Layer 7 of a small transformer language model trained on English Wikipedia (16 layers, counted from 0, width 96).
A neuron adds its activation times its output weights to the MLP's output. To switch it off is to set its activation to zero at one token and run the rest of the model.
A neuron's activation on a vector x is SiLU(gate . x) times (in . x), where the dot is the dot product.

Input weights of the MLP neurons that the questions are about. A number n stands for n times 0.011.
n9 gate: -26 44 4 -3 1 -41 -16 -5 -11 5 -38 -24 -10 5 -16 5 23 -9 12 4 3 -23 22 -30 -7 16 -23 0 -5 -35 -16 27 1 -26 -1 -31 27 -25 6 -21 -6 3 -7 -61 39 2 13 15 4 -20 11 9 32 -10 11 -18 45 42 1 -8 30 7 31 4 11 -42 3 4 8 18 28 -46 -26 -20 25 -12 35 29 -1 -1 8 -2 7 -6 -22 4 -25 -3 -12 -42 9 -17 -13 47 31 7
n108 gate: -26 27 7 7 -4 25 2 36 -5 -20 -13 -19 -29 2 39 33 -4 -10 -4 -7 -17 -3 17 -36 3 -7 -4 3 -32 -22 -20 -23 -1 -22 -26 -4 -1 -17 -1 -15 -13 12 24 1 22 -23 6 -13 -2 -14 -13 -16 12 3 9 -35 21 -32 26 -7 -9 16 30 -2 -13 1 -4 1 -15 11 15 -21 11 11 -8 -6 -8 21 2 3 14 -22 24 26 19 25 3 -14 -9 -3 -5 20 22 16 4 -16
n124 gate: 4 -8 -3 3 7 14 13 -30 -54 -22 -24 29 -1 1 18 0 13 1 -13 17 -17 16 16 -31 10 20 -1 -13 13 16 5 -34 7 -12 -18 5 26 -4 -17 -1 11 -29 4 3 23 -14 -1 2 14 -50 -25 38 -37 14 -35 4 -32 -20 -19 -31 -25 -15 -2 -14 0 -38 -7 35 17 4 -19 23 12 -30 -17 22 17 -23 -12 1 -77 0 1 2 -12 7 -1 20 -8 -14 13 27 -6 24 31 -5
n155 gate: 14 35 13 -11 41 17 -27 1 22 -17 -19 -9 18 2 20 -35 18 -6 -2 38 3 36 -4 -10 -27 -19 0 -11 -3 63 15 -29 44 31 -33 50 23 -22 -53 -51 0 13 12 3 -15 29 -31 47 23 -14 29 5 -5 36 48 -40 -13 61 39 31 20 -46 22 25 52 -14 4 12 13 -6 -21 52 -12 2 3 12 -8 44 14 -12 -28 15 18 -7 -53 -14 11 57 -21 -3 26 -12 34 31 -29 22
n274 gate: 7 19 -2 21 11 -1 -50 27 10 44 -29 -66 16 -14 27 -8 -11 -3 -27 -18 19 37 9 -25 -1 -8 -14 9 -1 -21 -22 -3 16 30 -19 -10 -9 -39 -13 -19 -3 -8 19 6 28 34 -13 -3 -28 -26 -8 5 24 23 -46 1 12 -19 1 18 -22 4 3 -24 -1 -34 -15 -10 -3 -8 -2 12 37 -18 16 40 7 18 -12 -14 18 16 41 21 -5 21 25 50 3 -11 -29 59 51 22 -1 44
n285 gate: 8 13 5 -1 -2 -5 -30 50 -15 1 -4 10 -27 -15 20 -29 -11 -5 -18 -2 0 -11 -10 -23 12 -14 7 -5 6 -32 24 -7 11 -22 -17 -20 4 13 10 -19 -13 26 -9 9 -15 7 -10 8 10 -25 -9 -35 -26 21 -13 1 39 38 27 42 -3 -21 3 -14 -6 -3 -19 -10 16 -5 11 -15 1 -4 -28 43 21 18 -26 96 15 3 -9 33 45 12 4 -6 6 57 23 23 -12 3 -10 -12
n339 gate: 25 26 8 1 5 6 8 -1 23 -1 -47 -13 22 24 -12 56 1 2 32 -27 -21 7 -15 -26 5 17 -4 -24 43 41 27 18 -1 -5 -8 34 63 -23 -16 11 -31 -27 -15 -37 -34 19 -20 -14 -23 -3 -9 -41 17 -29 5 -3 13 7 11 11 7 -29 -35 33 11 12 -43 9 33 9 10 14 23 40 37 9 8 7 -1 -12 9 26 42 26 5 -8 18 14 -1 24 16 24 15 14 -29 12
n9 in: -10 50 -33 2 17 -39 -18 -28 -37 -5 -10 34 27 7 1 3 29 2 19 5 -41 -20 -22 -25 -12 -2 -21 -8 3 -16 2 17 28 -17 -2 -21 -19 -8 18 -17 -68 14 -14 3 27 -12 -12 -12 4 21 18 -47 23 19 16 4 8 40 -24 6 -4 14 7 7 37 -18 -27 14 9 6 15 -33 1 -26 3 1 -15 -42 5 27 13 6 -10 21 -38 17 12 5 -15 -25 6 11 9 5 -4 7
n108 in: -25 -11 36 6 -15 16 -18 19 -7 19 36 3 -22 24 -49 -27 2 19 -39 1 -2 -43 -14 50 24 31 3 -6 23 -14 15 5 -5 17 -11 11 -20 -10 14 -4 5 -3 18 -21 39 -24 -7 6 -2 17 -52 -23 8 -9 -51 -6 -13 -25 16 1 4 -11 20 -37 8 -19 -16 1 -23 3 -8 -1 5 -4 28 15 16 14 -3 -25 27 -19 30 -2 1 9 34 7 13 -33 -1 4 9 -29 1 -1
n124 in: 30 -6 32 28 -11 17 23 8 -43 -22 16 24 11 -19 10 39 -40 34 -1 -16 -13 2 17 27 31 11 31 1 -27 -12 11 -37 -1 17 -8 -29 10 -26 33 21 -12 -9 -27 39 1 -13 12 -22 -33 -28 12 9 -2 -10 -25 6 -21 -7 -23 -26 -26 -37 0 -27 18 -56 -7 10 25 14 -34 1 -33 -21 -27 11 -31 -34 1 22 -13 1 -20 1 -17 -19 -16 -20 31 -20 -31 -22 -39 0 3 42
n155 in: 3 10 -35 -40 -1 7 -38 -8 13 -13 35 6 -11 2 38 -23 -30 16 -43 5 29 -12 -26 17 1 6 28 0 -22 24 12 2 72 7 26 40 -2 12 -16 -33 -35 34 47 -35 65 10 -20 -23 -4 -7 17 -36 10 -18 -40 -59 16 2 -3 36 2 -20 -31 28 -21 15 18 36 24 -24 16 31 37 15 28 29 1 -13 -6 28 -43 22 8 -12 -16 13 7 28 -5 2 -3 -25 60 -24 4 -19
n274 in: 28 10 28 34 -22 -1 49 -26 4 -19 -10 -1 -9 -30 -13 22 -5 -29 23 24 51 -23 -49 45 -29 -11 7 12 -12 -8 -24 -25 -41 -53 -23 -15 66 4 -12 -29 -2 31 -17 51 -8 -6 1 -13 60 8 -31 7 -23 12 23 7 -13 -20 46 -42 -5 -29 21 -44 -4 -15 25 -25 13 25 -40 23 -8 -3 14 10 20 -24 -16 -28 -4 9 -33 20 -31 -9 7 19 -2 -30 12 0 -43 -29 34 -1
n285 in: -32 -36 -3 -12 16 -6 34 -14 -9 25 -34 -16 3 -8 10 -6 -35 -11 1 29 27 -3 -11 -3 15 1 19 16 -31 16 -12 2 23 16 12 22 -47 10 22 7 -33 -7 -17 17 -5 3 -13 1 4 41 -16 -31 13 1 7 8 -5 -57 -10 6 6 -19 16 -37 16 4 1 22 0 -18 7 -9 19 20 -33 -35 16 4 32 -57 -5 16 7 -46 -8 -22 1 3 34 -51 -44 3 4 -5 -3 5
n339 in: -1 -1 26 22 -17 6 -7 20 -6 -32 33 -20 8 -50 -32 -30 40 -55 -33 11 55 -23 11 -10 -23 -6 7 -17 4 -1 -29 20 -21 15 -28 -38 -1 43 4 -1 31 4 -53 23 -9 -41 -4 40 8 -34 21 17 6 -5 -27 20 -6 -6 22 -4 -28 -30 -13 -17 -11 8 11 -30 -36 -29 18 -16 -3 20 -22 -4 -38 9 17 26 2 -7 -31 3 9 42 -5 24 -41 3 -13 -13 -7 5 4 -55

Output weights of the MLP neurons that the questions are about. A number n stands for n times 0.0086.
n9: 11 -9 -23 1 -8 29 -34 -43 -23 35 39 -11 -3 26 3 24 -30 4 -19 22 -45 -32 10 -42 5 65 18 -6 -22 55 -10 -15 40 -12 27 37 -5 -9 -28 5 -2 -29 -32 6 13 -25 35 -20 -16 2 6 -11 5 8 19 -36 24 -21 16 25 27 -29 14 -25 -16 -1 -9 -27 2 -11 -20 -24 -13 9 0 27 -23 41 -8 -16 -1 -13 -11 -37 44 -21 21 18 14 48 -19 8 -15 -34 14 -26
n108: -11 8 -1 -68 1 15 -29 16 30 18 -19 18 -22 -5 35 -18 11 17 1 -6 -1 7 -25 -10 26 -13 -38 -1 -15 20 14 -1 30 -26 31 -7 -13 9 -7 33 -28 -9 13 19 -28 25 -25 15 8 -27 -1 -24 22 -6 15 5 7 -28 4 -19 -14 -16 12 -9 21 51 52 -19 -29 -10 31 -21 0 2 -3 -18 40 3 -15 -9 21 23 -33 -2 4 20 -37 49 -54 6 -21 -9 -13 11 -6 -33
n124: 41 -14 -4 -24 1 -1 12 51 -29 21 1 -30 -10 -8 5 10 15 12 2 -16 -24 -38 -9 -49 13 6 -23 39 11 -10 -58 4 19 40 -14 -40 -4 29 -30 1 1 20 -18 14 3 -34 6 -26 -30 -14 32 14 2 -43 -22 27 -7 -2 -2 -44 12 1 -4 3 13 3 -25 -48 18 17 -11 5 14 12 32 22 -1 -26 -17 -17 9 32 13 18 24 -44 -21 -45 28 -20 0 3 -11 27 52 -1
n155: -16 -13 -10 -42 -7 -36 28 -12 -30 18 4 28 -23 32 -8 13 -17 18 26 -43 59 5 -26 -2 2 8 52 29 37 18 4 21 -31 -26 13 -13 -39 -15 2 18 -3 44 -43 -32 -2 -94 23 -14 3 -7 11 -22 -71 -48 11 22 2 -20 1 -10 -43 0 -2 24 -11 -51 -11 -9 -34 2 -12 -2 37 -6 4 -21 24 14 -16 -17 1 3 18 -4 43 12 -45 -20 12 18 -18 -6 -14 5 -7 -23
n274: -2 -2 -10 -11 33 -77 -3 -10 4 31 -2 21 0 -7 26 25 -8 52 26 22 33 -29 9 -7 69 -7 32 -9 -18 -8 -30 -16 7 -40 -34 -1 18 -28 -2 5 -9 18 -30 58 -19 -27 -30 -48 -16 18 0 3 8 -13 -11 -3 -14 -34 21 -6 -10 7 -32 -44 35 24 1 -15 -9 -32 -20 41 36 0 82 -44 -13 52 -54 50 -14 -3 -12 3 -26 -36 6 15 23 -43 -37 28 -33 -15 40 6
n285: 18 0 2 43 -12 10 -36 79 -10 4 8 15 -42 11 43 25 90 7 -23 -18 -9 17 -20 -13 -20 -17 2 -9 31 -45 12 24 4 -15 1 -38 34 18 -15 -7 4 65 -22 10 9 6 13 33 -4 -37 -12 18 -18 -15 2 15 67 -4 42 -19 27 6 5 -5 16 -29 -17 -41 4 -30 1 -4 18 1 -1 30 5 4 -32 21 -16 -7 -4 78 22 -2 1 11 -14 36 45 7 -18 49 -13 6
n339: 9 13 29 17 -17 4 5 30 24 -43 4 2 -33 10 1 -25 -9 21 29 10 11 12 29 29 -16 10 25 -16 20 -28 24 -14 -43 10 -30 -19 11 30 31 9 33 45 25 59 -28 54 -17 24 -19 37 1 -3 -41 14 -34 7 -57 -76 -28 -31 -15 -16 6 33 -23 -25 -57 22 -7 4 -13 -28 49 43 3 -3 -11 -7 -13 73 -19 -16 -11 -22 7 17 -27 6 -14 -43 34 21 26 18 4 -54

Each question names a token from some text and the token that comes next. It shows the vector x that enters the MLP there. A number n stands for n times 0.019.

Then comes g, the gradient of the next token's log-probability with respect to the MLP's output, scaled to length 1. A neuron's effect is roughly proportional to its activation times (output weights . g). A number n stands for n times 0.0045.

"a", then " of"
x: -4 -2 10 19 -4 15 12 -46 3 -4 25 28 41 -10 -5 -35 -23 -8 -14 2 -23 -5 -38 20 -23 11 -9 15 -7 8 -6 -6 -3 -10 14 -50 18 22 11 -13 14 19 12 -10 -23 -15 5 18 35 -59 17 -10 55 -5 41 -16 -20 25 -7 11 -29 -37 31 -32 21 31 11 -19 18 19 16 -1 -44 0 -28 -8 38 -15 2 1 -4 18 9 12 27 31 23 11 7 37 25 -30 15 -23 -28 -1
g: 3 22 23 13 -20 5 -23 -32 7 -8 36 40 31 -7 48 46 11 -18 -2 27 13 -8 15 -19 19 -43 -30 16 2 23 37 -46 5 27 35 12 -14 34 -6 21 15 -4 -4 -12 3 25 6 -16 17 -3 1 23 7 -57 5 -1 15 5 -4 21 -11 -11 -22 35 12 -28 0 -17 -14 30 13 23 10 3 4 19 -34 -18 -11 26 15 -13 37 25 31 64 9 2 -25 31 -20 18 -2 21 -13 -4
Switching off which neuron hurts the next token most? n274

"f", then " all"
x: -55 8 -3 18 -18 -14 61 -32 -45 -11 0 -30 -3 17 -25 27 -10 14 -2 -22 -10 -22 48 -73 25 -12 34 0 -73 -33 -22 -14 39 4 31 -14 51 -26 -14 29 -11 -24 20 -27 9 -40 8 -7 -47 -30 24 17 37 16 32 0 -25 7 -5 36 -5 29 37 5 0 17 13 -15 3 9 20 14 -27 -28 -24 -26 23 18 -34 -6 -1 5 -10 14 -4 8 37 9 23 27 -53 -21 -6 -3 21 -2
g: 20 -31 9 20 -15 30 -16 31 -43 5 -9 -9 10 6 -32 -23 1 -18 -9 -28 10 8 12 6 30 41 -4 -13 -12 17 -7 -9 52 15 -6 -2 -16 -4 20 0 -4 -14 4 36 58 -1 -11 -1 36 -19 4 24 -10 28 8 42 -17 -34 22 22 -20 17 12 -21 3 -24 44 55 -7 -16 -32 5 -32 -6 12 -40 -13 -35 -4 -14 16 -15 8 30 -5 30 11 -49 37 -10 7 -31 -13 9 -7 -17
Switching off which neuron hurts the next token most? n108

"D", then "en"
x: 9 -13 -22 12 24 -5 59 -53 15 3 17 -40 -21 -4 -2 -21 -61 -12 26 3 22 -32 45 7 -1 -32 -18 -51 23 49 -2 -12 63 10 6 -6 -24 24 14 23 4 -39 23 -20 -4 -25 32 -12 -16 14 39 -6 23 32 37 -2 -14 18 11 13 -15 -9 27 -36 3 38 6 5 -10 -7 7 7 -20 29 -29 -27 29 -59 -38 -33 -9 -16 0 -9 -13 28 33 16 -1 23 3 -8 10 -3 15 -32
g: 15 11 -29 -9 5 9 13 25 6 8 -5 6 10 8 19 25 -7 38 13 -3 9 7 -14 6 -9 -72 11 24 -19 15 -27 12 -2 -11 -2 -6 -8 -33 16 -11 9 1 14 27 -3 10 51 15 10 -7 -30 44 -23 -13 12 26 37 43 15 5 -28 4 0 -6 -24 51 -1 6 -40 -45 37 -15 20 15 -6 8 30 -46 44 2 26 -14 -8 -28 5 25 -13 1 5 -9 -19 9 -52 5 -3 -44
Switching off which neuron hurts the next token most? n108

"9", then "7"
x: 37 -46 -7 24 -24 34 44 -36 50 12 18 -22 19 -14 -9 -51 0 11 4 -5 -3 -22 20 0 8 19 -20 7 -8 27 -30 -32 23 -26 9 -35 -29 8 -22 20 -62 -30 11 -21 -22 14 -8 11 13 -4 22 -4 27 -8 5 19 -37 18 6 -5 -6 -17 26 -24 52 23 3 -29 -34 6 14 -8 -20 7 8 -8 15 -16 14 -21 -6 -1 -25 -23 34 45 -10 -16 12 50 -18 -6 27 -9 -15 -1
g: 39 21 26 0 -35 14 20 41 -26 10 17 -19 -18 1 -9 43 5 -26 -24 10 6 13 22 -11 -18 2 4 -29 -23 39 20 2 6 6 11 -25 -19 3 9 -11 -2 0 -24 -21 1 15 -21 -39 2 21 -15 -9 -11 3 -2 9 50 17 -12 15 -34 -20 -35 28 0 3 -15 -21 15 -10 -47 -4 -24 -45 33 27 11 -7 -7 -34 -30 21 -50 16 -10 -25 74 18 -12 12 -4 4 2 35 -16 7
Which neuron, switched off, raises the next token's probability most? n285

" hon", then "or"
x: 11 -17 -18 31 2 -6 38 -24 -2 32 36 -37 32 -21 -36 -40 -3 -32 -23 -15 -53 31 -28 25 -42 -42 20 30 2 -22 -36 -17 -9 15 32 -29 -35 -7 -23 7 19 -23 -29 -18 36 10 -2 -23 -10 2 5 52 31 10 4 3 -8 22 31 11 -15 -29 25 -11 22 30 5 2 16 -2 -11 16 -14 16 3 -21 26 -24 -35 -47 -1 40 0 -27 35 -1 39 7 13 35 -2 -26 22 20 19 -24
g: 2 -22 13 -14 -38 -41 -11 6 -2 41 7 -36 -30 9 11 -26 41 36 14 37 3 7 -31 36 39 -26 13 -20 9 -35 -30 4 -15 31 -21 -32 22 -30 -1 -17 5 -1 -35 -17 42 -13 -15 24 -24 9 -11 -17 24 39 1 -10 8 -7 -17 -55 7 -21 -20 -19 7 6 -3 -13 -22 9 -24 21 -9 0 -18 -22 -35 -21 31 16 -10 -16 9 -10 -26 4 55 -8 -10 22 11 13 -8 -26 17 -7
Switching off which neuron hurts the next token most? n274

"on", then "-"
x: -4 -10 -15 -4 -5 9 29 -69 16 -24 47 -38 -25 0 8 -32 -2 -47 10 -52 -5 -14 -40 56 -71 2 28 25 0 -23 -1 -9 1 4 32 -35 -30 -25 34 -1 -24 3 10 -20 -13 -18 0 11 5 -15 8 8 31 -6 45 20 -60 13 12 -15 -10 -4 15 17 48 2 24 28 -10 -5 45 5 -25 -6 -29 -49 17 -16 -22 -41 14 -14 0 -11 -42 50 30 -25 17 12 -8 0 6 21 50 -13
g: -5 -30 37 18 -50 22 -4 -7 23 -1 -7 7 3 -1 -21 -38 12 21 22 24 -14 -5 16 18 -22 -39 -3 -7 0 27 -2 -26 3 -35 26 -41 17 36 -20 -8 9 18 -1 28 3 -19 -28 35 6 -16 21 -1 -6 -12 45 4 3 -1 12 0 18 -11 4 26 -13 -8 47 -53 -37 -44 10 -1 -28 -16 -11 7 33 -17 9 1 4 -30 -14 -9 -23 5 -56 -46 2 6 16 -8 53 -15 -5 -11
Switching off which neuron hurts the next token most? n274

"ated", then " its"
x: 24 -38 23 13 33 2 14 -46 -18 -7 33 -33 -9 24 -17 -14 -12 25 -23 -6 -53 -38 -19 -10 -10 11 -26 29 18 4 -1 -56 -16 22 29 -28 -20 25 -21 0 -2 4 17 -45 -22 -40 16 -29 -6 -36 -3 4 27 31 0 -5 7 11 15 -27 -1 6 6 -50 43 20 -4 -2 -9 12 1 -3 9 14 -45 34 3 -17 -55 -30 6 49 -8 -3 37 -1 -4 -12 41 43 13 -16 -15 -33 8 0
g: 12 6 -6 -6 -26 -17 -48 21 -49 -4 -6 8 5 9 13 -25 -22 -8 4 21 -14 -16 -40 -8 12 19 -26 65 15 -9 -20 -34 -22 -9 16 -36 15 43 12 6 6 7 -1 -17 23 6 18 12 -11 -17 -23 -3 -14 20 10 20 46 -28 -42 -3 38 -7 -3 1 -20 -19 -33 2 -22 59 18 47 36 7 -16 -2 5 -17 1 22 -6 -5 1 32 -3 25 -30 37 -14 -35 11 8 23 8 -4 27
Switching off which neuron hurts the next token most? n124

"s", then " and"
x: -7 -18 -6 -4 7 62 -13 -21 -9 37 -2 -15 11 -9 15 -39 -16 -20 -12 -2 -40 -51 20 -2 19 -19 -13 -5 18 -15 9 -58 -4 6 17 -35 -5 10 -10 8 -19 -6 25 -23 21 -46 0 16 28 -30 10 21 32 6 42 -19 -26 24 8 22 -16 -18 41 -28 30 19 -2 2 9 11 -19 6 12 -13 -30 18 27 -21 -25 -9 -32 32 13 34 32 70 8 2 -15 34 39 -31 14 -25 -20 -26
g: -11 7 -5 -12 2 30 11 30 -21 -43 -33 -5 11 -15 37 -42 -9 -6 -33 1 -6 12 13 17 -32 -3 7 3 -13 60 24 0 0 21 -19 2 34 2 -3 -12 36 7 -12 3 -14 -53 5 -23 -24 30 -22 -6 -8 15 1 9 11 16 15 23 -32 -34 -14 -13 26 23 17 30 1 1 -21 -41 17 -29 -22 -24 -3 24 -6 13 -6 -16 -38 25 -3 81 21 25 -29 -7 16 1 29 13 -15 14
Switching off which neuron hurts the next token most? n124